Layer 6 of a small transformer language model trained on English Wikipedia (9 layers, counted from 0, width 128). Numbers have three digits each and are written without spaces.
In attention head 0, each number of a token's query is one row of weights dot the token's vector x plus its bias. The head spreads its attention over the tokens so far by the softmax of query dot key.

Query weights of the head. A number n stands for (n - 500) times 0.00051.
q0 (bias -0.040): 476586538452461449500683514567457485544569518484460566507497517538441446494502454592470533485461543400458534376423518604502618512545585534492440472437658405490466449552500607467436399591590498548493539433462385591458455504560504393481492502631540475718487402432542420574615613440448421540526508427460531540457599469451452504491488505504436472355481502502450459343489453568484427468469
q1 (bias 0.090): 568548486378398440548541596515474475429485593592546431506474505634495482553440497502434474571561466493464500533451519592467424412455502516574466467486513500483518554540476489463477433565424526488413577502487544469491534622611507475451536580579459458430433524419538589514547479592526468447516491612542566448565533492440526442480456366583546489624516403574413433552470478547531478520531
q2 (bias 0.011): 527538371631436550554577427476410443465474273547594493494508491577549677594543599502448555458563540441482469474415605450526493502520507495480478502397537580582493498623482561591382522481449444606566335529528493459424458543495565528432529502498568491495485413653507624502415534544496583517429411392577393401592334632622524486509472264565626496675733549473551466655431487417472460582472
q3 (bias 0.089): 549456325580382537538580465495527469530584389554466300439491593518523510635505601495679444474373573545559453540514400576663425505444514520474479495496371617471547444502500462459447596413456545577472217530593508460468370473451478566486573543466502454487424565570585656406375353575560442502442508481491447450500452500525575554455512270566706453656713476512458500683435557365443568533414
q4 (bias -0.230): 466485466429595502357574529573453568494495523336517552600601421484589489394409439397441632391704487443491506589468516444479489578509349445502466558431533428540454483445695552502640560382496529359542712447479518494523566491431504395500502583569493538574593459294428453511573578396485513469513482445549582495432500520487479475485445617484427511417399513532523492285576598535403446533464
q5 (bias -0.311): 516404521631539389530456541477493585464521688479535510613587478447480475543427467417537538507520529465520583437477629465402529529411439526435546445495534421498480520542492614470485522549544565392478612509509563526455593463534498492483500492494520500597592547371358552622576508396489559579495580509495483490525577547571506416479455645531385502418458479491429481380535479663477457437481
q6 (bias 0.478): 495532607354497594511436316516535571534367427536392594395297539488366452379483539671288556576492384390557530505469445448489478636537493405687576596516559540578445562500394369541505429714566396553420495568555370451610520471495505551641490571386353492351488470597483599539470411472502678488456371318465605600438450477579395500493576467472443576523484523396585577637443407460486476528395
q7 (bias -0.183): 570423334402535438909357727257610542420382571399651545606373625258528500542615414584644386434347455725590496512540690470257604326566545659210408355392515588352297630525479541542354500449544553733562559555550672384346397657770605635448559572648677573536566483462361302791381696600552419450456726492475373480714352538554607453299527617426681618496626395474261342463632439571532567496733
q8 (bias 0.050): 570327181546456443750448645346528573642157531234787386448681459412704461385601390516692376471640696774441442673655531429353400327587752518324368270449483667432352437484803387504324604227587580646397522562391867257385320619417557712479454750495508534608623537513437473659249596487438405560467531777512440478688191427492593583267607328409826426418582500693417571435736504412536545403639
q9 (bias 0.416): 599516627474140457374508269538477672562239306208482491216389311810569537541515529394211476567603468665338576611562424476479428542780673295638524376444339504508379380545554787446706540669520615389602496504253500456559270504417417546548640760482504496841563518537391409513408688566547319473389543373642620577366729628259415663500545389421606492774753612239626538571458446355473647561467
q10 (bias 0.228): 650264455454381569377530698438768474565557686920561459422508450380373517264290376627373479616405467500657680496463411445446345726558184643575438336492587559624360550389581182491517525434717756496281588637285306193389470553339649400538600325519390414573368561431762372695277753660666370472546634534315695388610418587769562447637586520780323396548665605450504484374327683331415289377566
q11 (bias 0.145): 467500442308483476287604614658265751415684478300317727548354525600432376649203684390374590612504604562504604522338558492598492798512492745403545267285517320360248313516632309491672280562819588782291504471508464584279461430436409504567384349312264829342594449530194405751404705414438543540413482470584556594326735556504677413472539691591324620452327396517348570412436326743304421627496
q12 (bias 0.123): 719416596510528557358430741557534316251652638814566549452737482405749518380465727245396580442786451548746576371654648559442343533536261524425825486681374330688350473487408415449347401329777577703540542593813331441677338609436411715536473625679596597354456535551527461500505534370246343685540548495491221770585784584670773317474408261322153919369495673617522360625418666491639310692299
q13 (bias -0.316): 551583604495598823683476642608380619369770446680447653309586532362288371428532181505578518579440021747514640406527614246565639786417472470484509533579457736433655379681241626674558426569472424601771134495342515533599697480505364621448653470469339572419409438615364637515407531788662490398532251257527466535632795481314064344168366489709613690568179427659505417044388369350374776330393
q14 (bias -0.159): 307588522544822512386718649607485368555607496432304526248631364558579405467441406484686552624378682431623561349543328418271605555456825323329444642485638522430377601485399460693575686543375620301268263380289457699418475700358757391305379150652611475321508802617630333376346274446448458639616699239492554695420350295268534551675554617306470496361540445480444584657578488581675565463542
q15 (bias -0.342): 322409470697550512465496462664420496547550252367536487702555492427582570476596286430517413496237572580678484687671470520577301562587684573633642396504289457451552436372192496364471444774353328484449475528531590656534307298368533434664810300513597443957512367632528535799436373566555533523765777214462508350504488541597224496488504597562652579720692546368658541691592543087634418362471
q16 (bias -0.049): 436432511517580524523586478462591431443580487468545379525481503391631587452478496606560377437388436575496534531481513505607502592480484537571545510534434593525462434492418543563566564496519583505503440599545535562439496546608568500483428480349561502470490471495495564504524500489538447472560487528445575432478569454586465560450472462541454543565487415434370425485483580559618475556466
q17 (bias -0.123): 515489602380569421523511529513579515533428576536486586426549483516389417474467531619449443566399479511383345552627471556521674469460419491386477509594489304463522611550413579460597500599517559430487554506415500573557546484462402403438472573644610507530473566474586412610432621423458419447479461552573438530542595500440518527494482614438430453422505471479452504313467517601430575260473
q18 (bias -0.078): 540513464420486433519486508580462590485530428462487673544507440515504447480443500368446547375634479482500439478470461448433530498517494471600568462496526440405560546460541489636620466562513465543489556477520432466421573621475458395487452586483471539479554409453536552583557500506560498433513380461485492398536585563561502359465565516576405610623329452502374541369575522510428332496502
q19 (bias -0.150): 488516372493552562528590554592485534558550490459489584539507558453650536494490467500358463541455518481488480578560458538468573592482516323491510514480586504492486478534650709525591537423453579611535585518521540534523518604452535381442500494707568577632508546480528558414480645530625439509480384538477394511576485480475534428382500479490485570590463443575484413410562578440359479436471
q20 (bias 0.026): 488538632567573498624441538393601529451532631619470476449489504518372429510520429518511526506423502405547447431470587529400496456480420596403544484546481403448551498615401413567414461567605471454458536520465428516511552483542481637514496430430533492548446489485322527715565377446500617436500539492461664485432532477474494502533431635530472516424369475488373550534444415637537513312521
q21 (bias 0.159): 529450690488623542485431548236505437389649601700401552507322624398355505465487506563472463447198423452527529421531602419412556508345503531470616511455459581554524678508391471467431471647444531377492464526495328457579601469685406461500569323485603360393348542503484335525524564604666464444466639410413588543603542434464582461528577690525379661555529522409463432464388430548518534422597
q22 (bias 0.001): 505480431328360473379616544560365513505542463484374408487566454445573576548447628367492571554503426471603500466384468757630616631520507505450574681423485559454440498430565587587428535615342479620515321417498449537484520565614366451228648442713555454350580467487532470364495606610495505441556466391483562558536461418582505619481485536451568488595511386465586519412519608410495496555552
q23 (bias 0.465): 451544482270491441428388535291387469476317593589503536488306544431572562469521622646457402426289401625620525532583468547544593534535522562497568682417500565424447572469675442574438544704516460681432364481513500456433602532667503526400662473695553582342549549582689527585497591684527565447486553565431517512630393417524606500423574433368634642566382296403511466411540564395606547522675
q24 (bias -0.501): 575558412617366386444450478366563504423620533565617549626768636550676539761543471281569551315563297456437483603470683618434610389626334600289367414432461455423455410451504410304376662245579609443718681309367700600515401591587572629507442404569577309754277412489410455526659606404394347642568662542520625400579493561617401568653440538507380353661839443445572474538437490472434584507611
q25 (bias 0.154): 559375662586691478536404765504784755428445496678261585827308489585431370424475559805457577648548574476511570274366393575265430392562519572512463280479515372549538478595475563538423467461585521557423457856453508362500351633296535485422526575512455656564438570351638540445485529573489355596559540515564735524632666753460536857704557635434594566315809365590393346422425453444593654481469
q26 (bias 0.451): 643472645377723332653500441965462623496534407592595421521126571393361414664562707516425611432716376415500408585293675657371504575559428526433619624515566539533573692504223676276417404420185473521658681429531642540483434479584550612379292483319472591387524531401500509784388658393484830630643633459324492509538543492667479538500381456734288496242513058536433624358546325419427374472312
q27 (bias -0.126): 571571448382505408412574604448444711626892481453485480320811588337675610638327424360716575509747433353296563806399376911500665472451541644475149716677709476354523630407658563598620473367339354583420815761474312541562352476411724481342455682416564583209531470338455339709473510731278380616767438780534602683650387361600700552638606337140618429295279220527491395355401443532664355623519
q28 (bias -0.045): 283496543429610685583542564606612450480428474433486654403952663481610728595488572437479388777474323585254375483405543463699532563552289457284444524292467243533349653439367557600400464551496581724504360484734535431337442615238441756610307547397865479561551527704524702406617522247800775481688392397593521253437437504272440551496193417719530580462535445411572378563372594642640515512534
q29 (bias -0.281): 714682636377324465487595210458698480815327378462383400415530606412348549717384609398253457314397580521674544526519615524457651380595396389376334404493595366655278396477360520645595576568369385414559630421639406845530377534430562401572388658535581709509422389512584439914372557656583586298745696480416488496625473273248679592419471224467449405662517363568255425589489357849450457711404
q30 (bias -0.454): 541230685404413645892655535295381746504570535435425477588554357464491411284588242395422459504665479785714388544666452325602248487578600402352537587663406464593341620610486450547842334338463619594586274414468447313363509299605569517338496602733462594603638578325613495710442409551504594449771544703615333478500677320428416366464129595617697344328477729171549414316548207671436418437500
q31 (bias -0.294): 508579648469487313296670203521481373655656403413613665614644571554755369345261677633262421464642747521536416704379475194423428376433572684602488644451649504626484500606649715471771448399583370365551433488361260232534668614364433537777552474566395512543770265471440504433336749746405434363650500349565591496471539500554827346423631630517483595512500583600137571420489562568604690492375

Each question shows a short text with each token's key, already scaled and adjusted for position as the last token sees it. A number n stands for (n - 500) times 0.0026.

Then comes the last token's vector x. A number n stands for (n - 500) times 0.022.

0 " ": 526510499499484427605356501728590511530314484447495494524527467499496651173236722458527500256449
1 " |\n": 514502497503512452524368499703561543513326469409472510532530445453551585098256690447474443253455
2 "Source": 430478569592357329681378382694635638534362455435506479522517403483564700075214619436559475232421
3 ":": 516502495508504412609358372610572646506240511470493503562499407423496648243295562465667404249410
4 " Car": 434519547522483475557394582559502659477323400489517466534546492440499639350423646458492499352319
5 "ib": 535436477542494542526432531549642667191510429712475437443473529552424631440441484552537512415502
x: 674639632533395465368443481567540503535405399456462525375593401489521514580486341509491458540497395458541428604592479589376486518573550587673345422436579615559403606492418510507427485496555421582584418545451620418532580516544500474429700581413457515546503515573507614538582458367416552570491480486463589390537324660609519454485644538493637393595642461530429505449569535408494387414501
Which token does the last token look at most, and with what share of its attention? 5 "ib", with about 40%

0 " elections": 494515493501496409559429411716668571528342430326478510532522485461471595180222761452519479271528
1 ".": 535499490492519423540376440716620478576372472406493513490496453433559600111250629485589505205433
2 " The": 517533493516505422533403439742557511588343393397517519528526467423519593245244639439518494204449
3 " Mov": 468465467406589466419395500662566710473270338408510424497495517454470682293419622540437506394472
4 "ement": 499541473460519475571376555759640663473327342403556496495524514514449639386348749502485502318535
5 " for": 485583485466583570440450502666598434441369527542470433463493475405492646415261520631552637294587
x: 555436550480518519491574526617498569613478354496437521260246539544521483556551480498570576444566405558455431490509489570483486397490573588408434512435575526455483472344496500551442451346471549556446494534459504574507365470516511572527489475514462475567487603485625519492405487417492465465518496490535508474474456488643523621489478526567532359469431432464363500475428530472419574473578
Which token does the last token look at most? 4 "ement"

0 " Mov": 503449463418601475463417550691652525490282453337477558492546466480446629281309688534538469350580
1 "ement": 496480484474524443572402530724679533522327438367452506468535463515463634279284730472507426299540
2 " for": 492475472472534502501410526695633430535356520467520492493505453447505590242277593504541481281484
3 " Ch": 534488459411636554424435508533589652477344534532494429453516521402450524346386542440435410428428
4 "ange": 533539505466517436576426425616738693359492411454511412412447517536441610393543520454580302449443
5 " and": 540513479395646558483435577627699514437506501498569482512503511461463557408290554472437390376445
x: 566458539549467496544490590723549486597509528580447449228251477473510448530544373480533557620485419473476462518509495525453404493439477597447428485542565512356538470525494445459516482390494484521475526504524581475436508501492582588587472558469518526478564581516546542525541460493410501502482441506516495608347483554515505478570453425510643458509597509476460505501423493482457596453481
Which token does the last token look at most? 4 "ange"

0 "ato": 492469462481482492569481555669681547494392481342484498487506537540468612295333615484459480378506
1 " makes": 483472456493487531463497545611565506488466515358518534498462498438507409298365595542530476344466
2 " a": 511544450491542425569375457685610531546294464392501513552525435426517560252277588437562436288544
3 " bet": 479561480518454456514484528558512607503399431467463528425467525452484385280547554366408523547492
4 " with": 510512451478554529481410584617601517603370456445482536514502496419540478275364567382497426403635
5 " his": 505455446522532509480372584703557539591365453370529547490494491418497536254332640400521445372464
x: 556501509506433549526534536755549571557647541488468524250296585515420553521715529622475490562509460557625538433461480536470522524485475513490560493510544448546526448473502397495540497458520491390592495520466468396490475511476542439477439441441472449479485516509531599642469446387469519593506513546555548548509531531551461493417437560455599481512425512492469550547437383583504518487513
Which two tokens does the last token look at most, in order? 3 " bet", 0 "ato"

0 " coll": 554460452434513508487499381570627493516434392424469452501431487451490484352374591357629500347547
1 "ap": 557503466448509489575521393596619526540373370438507506532551486517440550337270745389534445291662
2 "se": 510512461473492453585479414599671512621372404334562491508475506537458555336270666393548366337543
3 " of": 485522479488502469549403509686644475588355472409506517506476470451518585193243621437559460273456
4 " his": 525476453506511496507383524718599479618351440366523551502491481429480574253299668437543490286451
5 " parents": 523468472508469451488429462693614689449441469421531517470440569467450571266431683399498471455454
x: 402526484473472624462524501803608576540536492524561524261419487514412453432471618521406543481499496465546428485413496613392434592477514556523515522515444571553595470535329486461530581566587524415569466491474481503525569463555486428459482466525604552333467544415437530446466487453486544618471544346611514604577438380419517415424458431549511546481450488530524547512417461469469481510572
Which token does the last token look at most? 3 " of"

0 " |": 516529499507515410568315532749573505520323467444489496510516425450557710117234667437526454247459
1 " Pad": 553525438553530408637399536747501617510329387464533461488480401475565688228274535382444608425371
2 "re": 513465457382542456656495440640633651413336306486601422492457493512492707440384485377348488375600
3 " Br": 454506484457564546560403657734589646375550469543570430486524499372548533378297370494556667453572
4 "un": 461569471494499499552572270698563451289535307381487463441450523458543519447487388536391665518553
5 "o": 458526509522486467620456520726727572413514468498513464459461535524495653394375554490425585429572
x: 590615467578443538459511475621494436680466471566472420026443467538481561448480513522498520416451401447574503499485526517493484535558509519485492509566479606443490472396478508468485446552522539475509504462423534500609354516516549518487462423546461496513486541557488486582421582549520452386535468398550543579555490511500468489474575428515578483536538476496535556515508518522516465477445
Which two tokens does the last token look at most, in order? 0 " |", 5 "o"

0 " |": 516529499507515410568315532749573505520323467444489496510516425450557710117234667437526454247459
1 " Donald": 518517431531494490539432647687554662454307376500431505500523483466442649379461524356416540353304
2 "son": 532500499537441453608451580711656670429478396485467502450439546571463740373392558460438503378546
3 " Rome": 537438439480481523507415598819628501356579477522533480449554534477449679394364530491398613400527
4 "o": 481471487531457482568460520722684552430535451570535477458480528551422648412399572539451591420546
5 " |": 488492468474553520470391505811582458432515577550486511469486478426528590288256593540463602341404
x: 488504511519471503470528485571535508518519532555427492235157525536467506577613494562519483391401370515556461529512536557465526511492456519425524484515540602482535471437451530430487539521506487532594556479478496479484534471556475454435502478501480478544441523518510522574512424474522499527367514399515535491589502498513516546452517488494569505553528447417520511509434419496494428490483
Which token does the last token look at most? 2 "son"

0 "ito": 494476466531463501536481549692638592522353415348476507474507521539472625304275629477459484300540
1 ",": 507511461469582454537349516740616476533353484426504496515536432416535626182250618493494517277478
2 " Its": 457583497568499521474420536722512483544346411483457460519567458441469620373244614404450436294384
3 "uki": 524548459531493479560427681645608670488424400487438519448481510522451744363384537520445375448502
4 "'s": 500558420495545490527371627674625437587459379470514569528510492467461637413230645519499465460455
5 " younger": 482546454477585497548477528578702504429481499517502552442434503413492498390408567523483497541287
x: 314517517447481664429595533743533555504545443482561488265394450534475487337408504551497444491427438468539486390525437487468456578573548536413609442554624464493554463601442460436481499584474545435557457445531449477404449587462459440402392479499546489528481559444579513715485462376397622537488480507492467468477483411572583646416447482487511504507643465599578495420448427391445474499591
Which two tokens does the last token look at most, in order? 1 ",", 5 " younger"

0 " |": 516529499507515410568315532749573505520323467444489496510516425450557710117234667437526454247459
1 " Bank": 488564565528482443546455507700478663390257336545516485475518441463439610369483511318346516367377
2 "om": 483514449505531482509429541596695751428516408467467532508475536494403635418382408456596425420623
3 "att": 543501457511548524485444420709630652338512486462442491415462521441444630402387466497471574441758
4 " |": 495495465460580510469353512786623472452477567493505520482484475418523616250254626501466566315471
5 " Ern": 469466440457607471468372491696445607281419374564499487472563450371528666307385461390390484334487
x: 515473532447519544489522479564613499519641505404571492288475502681425561407448643447425500403447578626405502601501550518426621395520510482448386338393387460539582478487481502249389607515474616540510512440276506478577443502476463554507484517514448646621515479456577444494464346438468545477433428432512459542635479601483429590267568464618619508560407457465465627506365609434560439464555
Which token does the last token look at most? 0 " |"

0 " |": 516529499507515410568315532749573505520323467444489496510516425450557710117234667437526454247459
1 " The": 529513504503520436497396567739540496497330402474481491517541472438498656300322626415426428255433
2 " B": 542497503542513530436409636678646694497387414578522470459485495466463613340432639517406537409419
3 "order": 481563531517437427609418473682633668345362360423494408520534482592422656473546621603451508544428
4 " |": 513504476458568498480340541718647533393462620548499506493500470448522600247325693530515517299468
5 " S": 500525502477521474483449506701456577330474346591503502491512474466507618274312651362346496393330
x: 563377501541338558534509587566546426549414492456604422231386423504504585504510741528460413443381492546526350521492533552473490465526385562525504587367416386412605550421518441484419453518592490544617498567148569458463518436454436546517404434450520581568539483479459539588580479478589460595439512473536513459455573498494442555520492562547589466645459495406526468561458488490442439477543
Which token does the last token look at most? 5 " S"

0 " |": 516529499507515410568315532749573505520323467444489496510516425450557710117234667437526454247459
1 " El": 522521526515481436524452585613504684488348422413475513500470498531557615244320482335404544382365
2 "io": 528451494465535461598449590669699696372375361412535447497492504545499736361491541370353405391487
3 " Sor": 470466493428520556500421556708666642330447465508521451440530556522475600436348357440495615413479
4 "ani": 479508478480531551548517516730667575371612475441538475441382559501467642403427479526486553420526
5 " |": 487494475467563506484377496795595437431468579523489505465487472421544595256247595545448593314421
x: 483505520520480506470513499558539502528517523554419485227150531549476503556619510546521484377405384505550446495520529558455514511502462524422515472495527614471511467437473525442481527496516506525603538482471494501503520465558501449441500492499474479547443527504542518549502410464529491538398516442509542500571499511496518555445532484503561509567530435414517523502440435512501444487449
Which two tokens does the last token look at most, in order? 2 "io", 0 " |"

0 " system": 508530507470522466567424433658668544486328481419481536518513471525425601300306646483533445322524
1 "==\n": 497485507529480406615331423695619506583340488399487511493498458461533615123250670504543519242390
2 "The": 501525511540446420560397432701561505614312426382498520530517477462481599277227629477525485216403
3 " Legislative": 471520476612453358615363530698582651520239379471492485575573382490459762321438756521513551326411
4 " Assembly": 493501443478511424571336523684622630436293397512528531577571434465480724283356761608506681323566
5 " has": 537491518513473504490414355685639487528386456621517517499533453480480621344186660500559521219506
x: 585454504312486509690560350700380529440488518613466502388344473583509467511610614451440451403483369491408418585506460588511422478528471656435398496450419492538593580438407347558504499451442589627496644379511444507457481460428540636528340472499439478421440455515602434488494605582545507497392450377486546411484520520553457417524561489507515442546557413584451636630472466546588486419458
Which token does the last token look at most? 3 " Legislative"

0 "k": 479509448503502495546446483643645609561372512332531523473532523500414556318307603448448501390535
1 "ush": 486496462492494500545471501686634605597343441305473499463505507508449592295294651446492471329558
2 "ima": 521492493544444464567456544698655560556365457332504493458487516557471628280301648480465478318546
3 " Sh": 487479491514514542469508532724577655511409517491472451434554509446471541333275620443413605338492
4 "iz": 569536567585412509492499589707571702451330390447473531465522511527502618349295436410447490433331
5 "uma": 497500511501475449639451577681672592503443387341524528450507505553479626338350574436428433381548
x: 550491540585466539485484513651530419573553514551387444055433543524485449528569583530454548564488412440595458500535561479456429506504583546419486536689513577488535505475444477432521495513551415450502452456398471589598512556541540575537428408474472404473491498513464475505382466505493519526536512472498558535506514554533512424570571392491491569637496456468515467560459434512484506442439
Which token does the last token look at most? 2 "ima"

0 "rat": 490513487536488483566458577662654539549335457385488518490529517556426652305255640467491431302608
1 " United": 497503489500530478539400543719710584564388495383451550531505489479480609276329673423433450313567
2 " Labour": 538490444465540459555432517700695596552400507482484490517523478482453660299274651469502440344496
3 " Party": 539477475471536461549417487700665581536353492379519504502530482491448645270249684514522479294546
4 " had": 553457508468517504511433399732644463491387470520493477484528450440485554336255655501509412297495
5 " five": 477464453492575523426376493674531643487424462540518529450515497385405534310248647405548337413522
x: 410552516490423622495571449729502587513453504539451491265343514602411493481542518595434531666530403577602361532479429555430509405418407588481567591453559457480511467404470436510572478561459429485464425281608423424501512568483517583450380464480559494476437539451506598583532464498452544478486547562593496459508516526597574504482417434534583593469565395416495554522440472471430473435420
Which token does the last token look at most, and with what share of its attention? 3 " Party", with about 30%

0 "62": 509561479523502498479434493657586523590351494352453516538494504455474546212268722461530489321546
1 ".": 541494506507510435526386533701594418570383485403506507483500466447550616135269633461582520283459
2 "52": 519525493556442464483520450495346395533389498176514535505459517453513582213236451408536476382504
3 " |": 480514477484545478504395507643526410588351526414516517496507458410579517150198546332600516345503
4 " ": 381524461505434411636474442650490519503386490509444586578496503532566585229257576253422509342448
5 " |": 457473429432611442479402346532535431396291415526487543563555452383581482171252663264290266337502
x: 527472583491441523491453510524517532464499511573546534310200535603442509526641655613478534450411584499518455447553568415497445468438468618502620440383445555458541479505516483353415530541428453549495492537580583391448506519550466595397474487497452497575493467484511568495576457490537543582368523407519563539535521576547567575553489484548510577597567553384523573532449571508509517504418
Which token does the last token look at most? 4 " "

0 "amb": 489468460516565537490508495677645572448537424382481560459502537476440517361375646541358475480589
1 "on": 517451500529478485520482508694656539528463428338473522452489553516456584322310685483438459395566
2 ",": 505506467471570446544347506738620451549368477424510498504522445429519623172252657481514500278462
3 " Christopher": 594492429476539500554477631656469653484400399481512507455577502419458540373472597378332483381345
4 " Pl": 384523432487506554414474475687578628374601401475455413476485536473491493438387426537456605421571
5 "ummer": 462543452477541468554422517757653585382525397430457501463478531486483556353417493440461508400564
x: 579516519511502566423573509698488478548545503583471506162393485437531434497364587528493535529533450590611550467628458448565502505485434577437428529412585589445494507359475564490455476549435388359546486512410574522588517568505575417395556476493482413501431537665406549506417443547516590587413491472482502554494414448563518534388473381501554512597530460553493565429423502413577484488418
Which token does the last token look at most? 2 ","

0 " nine": 495508446503514488475409531674588616617335464386468495511497497448455564245255669408576434417538
1 " are": 522533495523462423523368519750645544596352428454509473546505458493511604192221656405599455365544
2 " elected": 522542458534466369594357510784630579588388405391512523505509455447565588157251644402543469342481
3 ".": 480503500512512408538393437703657522585397486457534510504493450423580573103257627455556486240458
4 " The": 485504478521498419528416422710571539624343383381502541542536470410523580254223604429515475221485
5 " other": 434504488516519464467462351674711642541371289553456605533402485403499586333377584498464507345484
x: 472535457437454569572614357762517542463594466450557618290408463501521418449395533582471533372367400509481402388444441558527358537530391593471572452486506376543471504417512530503505451477505424618572495380614441435409458545460447519474426412479575449488568573472561549679438595506477565553561499544506481433458530508611602682563461472482591561466414487497489504540570504448368439520451
Which two tokens does the last token look at most, in order? 2 " elected", 1 " are"

0 "oot": 462487503500485493538477557631691540538345499334476522449495533564462609312277628465486389318570
1 "ing": 510489495520461484556481562662718536606349458327461523478500511544457613334250671469486405296561
2 " Stars": 503453509520418452545460539691712535489341526360466480445513528543447611295351610451479488300557
3 " |": 490502478486541444545340492744636478508333560441505511503505453440552613156252630475528498238427
4 " Gal": 467508439461587578433444501663529660407384375579470449446485537465503608320343462304383439416339
5 "van": 474468493514471546531471568646593715390452317517493460434490508559427673455538549387396392369562
x: 561526562541398550539593383600618562461493525375466524118542581562468496604453599556485400535449451505613520572463506489462601513577618530569470461469445513520475528513473460461401461448590461618527476499428618509555499471563353606516573427522508444478519522540421435599537588446464457577415496442443486524489467574594458516453606372625587542598555405575477444444490463432597447484396
Which two tokens does the last token look at most, in order? 1 "ing", 2 " Stars"

0 " in": 523495490484510485534373516652604497539350440403503494518478481442488586190316656451529441299458
1 " the": 498541493483530444532343506710627456564340443377507504535504455445487624197319672479558481278431
2 " Legislative": 463513496608477358603384484676585592511312375467507486598557378464466724286486760477497502370389
3 " Assembly": 521514478492522401566336486670643608476371431483519543596549439453490669213435778525532575359503
4 ".": 460485515502514446478421428693609463565451489442510488481482466419565574124269582468593514219429
5 " The": 478479471508512451479435425706540514595388371404499557529528481412507550288246585416520496237481
x: 488479496507441524506554462705492503580528539538427513234249529566535477543657600651489550428558494573471519514406582448499508490567391561479549449502421463459495455431455448511523614436476454567570480473582469468470517561480510566497515550480473643540518485474581443650469479550477493562550565562544479434518467472591500423559505525529494501476442496494524511512549473514420447490425
Which token does the last token look at most, and with what share of its attention? 2 " Legislative", with about 50%

0 "ing": 483506494516474504535493565640680529619322445357485514491490512514452595315262678455498371313537
1 " Master": 474498490502541416558418561638676546528301561399481475494507455506504605240292564391453448357448
2 " |": 497499467476561446534335525776669485459388580450505512507504459442559619175214596450490475254466
3 " Don": 525459551546417444463455553731548631321387426558571509463477544543516614352394458346339517347398
4 " Ja": 466505486467515539466406611675553718274498396435527477438468585487468596423498435472401660451474
5 "ime": 469516525499495495622448534762633660378568367445555456416459507483471681433422474537467544383529
x: 567513438591443496456614511623513441615506407555517502075416532543482460569431446544485464525366386473523440512449574476498481549551532523431497476505498643483522488489511424544499473504487506507561484434393495569616383508511452490496502515491485401490480488524453489559415522519442502453543511526513506570412541426575470509309583373452542587613515396536492456500492586433548442527469
Which two tokens does the last token look at most, in order? 2 " |", 5 "ime"

0 "|": 525540520536469412553316529707648514641308447397478464501492449450556688127210675516497523243476
1 " ": 567542550553378409651443434572636655709260458459558462551513521560478711302221684489404575329552
2 "199": 522521478555429403552443407434597777673269337380509457539513476424474539243307808636366585459499
3 "6": 486574452542467477582412308442623547754230299434593543507542462470524557361318535636620625464727
4 " |": 488543456511535501531452411440436539784154419569498519479553432399568521346361520528629657388672
5 " The": 458520458487532476506487485551439583616062446432497535520609472434498564425414470456476562267639
x: 471495492495452381461564537649580541612504504479476525226271529471607500580556648635456478449524665544527589546423557481450521453575523597445521415385527387519505495468454417545555583478527470628474432473502464485488349614542523542426500548461454613526589421505490462554497462515490465544497497592548519461559457529629490494571565511522569433455466607500479517485580414528466512529511
Which token does the last token look at most? 2 "199"

0 " characters": 495501473516461421566418504697664564529302489362519522493511516516458582217248654452523393313509
1 " in": 506503473490504478535375483689630495538298479445529490516487471429503556204241577429511414295501
2 " Sec": 504558480556403458493472542545501619536312357420457528523509517460504559326483514449430546406293
3 "ret": 570571526505496425644471409555654569553280351538507515529560442473505434442538585374614445387499
4 " X": 552477465420632617461380534558595592455392588444455444422493511456354598416502556547569448369612
5 "X": 535520533396624567507354435616628656511423525430499480457495496466362553371367537560558436573433
x: 567491503437447507424497496582508481505611547515449491135491509524439543484418535419505408657413313464481502566546535555504529493432593464319626597562456445459548441456474511492556464490482588520481473566393414509482438466617562468509466578510448589448443610499452515409548448371625469491525533465479566456429475459500477494575488352508514536586625454439536579492396407481631371530381
Which two tokens does the last token look at most, in order? 0 " characters", 1 " in"

0 ",": 505510478480555424573339508730600500537321453405491493523539429440524647146254669456517476254454
1 " at": 589520502446502462551437430684494450491406379421495429553462507445521608263271553357343365330492
2 " a": 506565490513503376605355476682585566545401332418507505549508451432526692266341578370532350332530
3 " bar": 414561555542468445523435600611610548552461346547502560480467484491499571297438558440487466553449
4 ".": 453491515498526451494422534692648451509492528473492488491467472436594552127353565396562503286474
5 " After": 445481502549478507477505454684494453549507430397428509547465504407592502289265454383557460394432
x: 428470494488537561480574352649581472532470552572496539271248454522459467506600586493460565399575474552393446453450513440457511460452407512442525526423436525496430485439461521532515441322495441567437462528494478554522461460439475479425453438433481500446437517449468577593507402500511544528566522461436525488540528488501489584388401609470507519357405446570451526548323417350418504583509
Which token does the last token look at most? 0 ","

0 " as": 488490485500514459534425503674541506471410450395521486546507457475534541234354631461522417228415
1 " a": 509535473485526420586371480736593518506337431400491493541521444452517624229272611424526430231501
2 " v": 507506419428635466479367587543567587508399462498569480582542422440525533296372562521354444512569
3 "eter": 397536457550440389616519346534495502334303260424459431508499437568497596352529651417330361533543
4 "in": 458506450557412468625498500568573563337405427523469479484447516546477565340337468300635471452556
5 "arian": 413468410446539451615442550676604516470385556456467532503477503517559533243297596417507466424555
x: 458496494479512558453489392793460453605523483557533529175427517644465427403404586599514467484499571561661426465532518603572458498511588527424511447536463536522513480474440491469467525618472465373552365571489523453531473468514546467415464386473456457527545451544559485489542388475422492489457524447407554514522453453554488380556459495469407485514521416459536472519495462474476390532441
Which token does the last token look at most? 1 " a"

0 " Ul": 468520477511532488577482571639637734435491424453499548494539474443531549257323601459458508398521
1 "p": 432534506508494416626474439432676720562506418397468562562541476462516475272373575496416463596590
2 "iano": 567485478521478465584500531646727578468424430328498545515497542532534575283407531424432492391523
3 " |": 490510466483550453527351493759626453501392549442520524499493463437567606166243611489498538250420
4 " ": 409526461492419432633459399712484563439393509559467538527480497547506640258286679425413516312368
5 " |\n": 448491479475498430503411419636391535364368349517516508537537435464549592124293703458315393355431
x: 517485564568467597568504551515488417538504507479473487237305523574489486529617715421504475433389568504481421467488561530515448425553437571488493471454431547468547532482541531435421523543584385551365568484621539478488469549556452480437472449474554462534497466479500583619698460362534577591404592439443593516536555481635518571547541566528582481431387398423544526533429579538582328541458
Which token does the last token look at most? 4 " "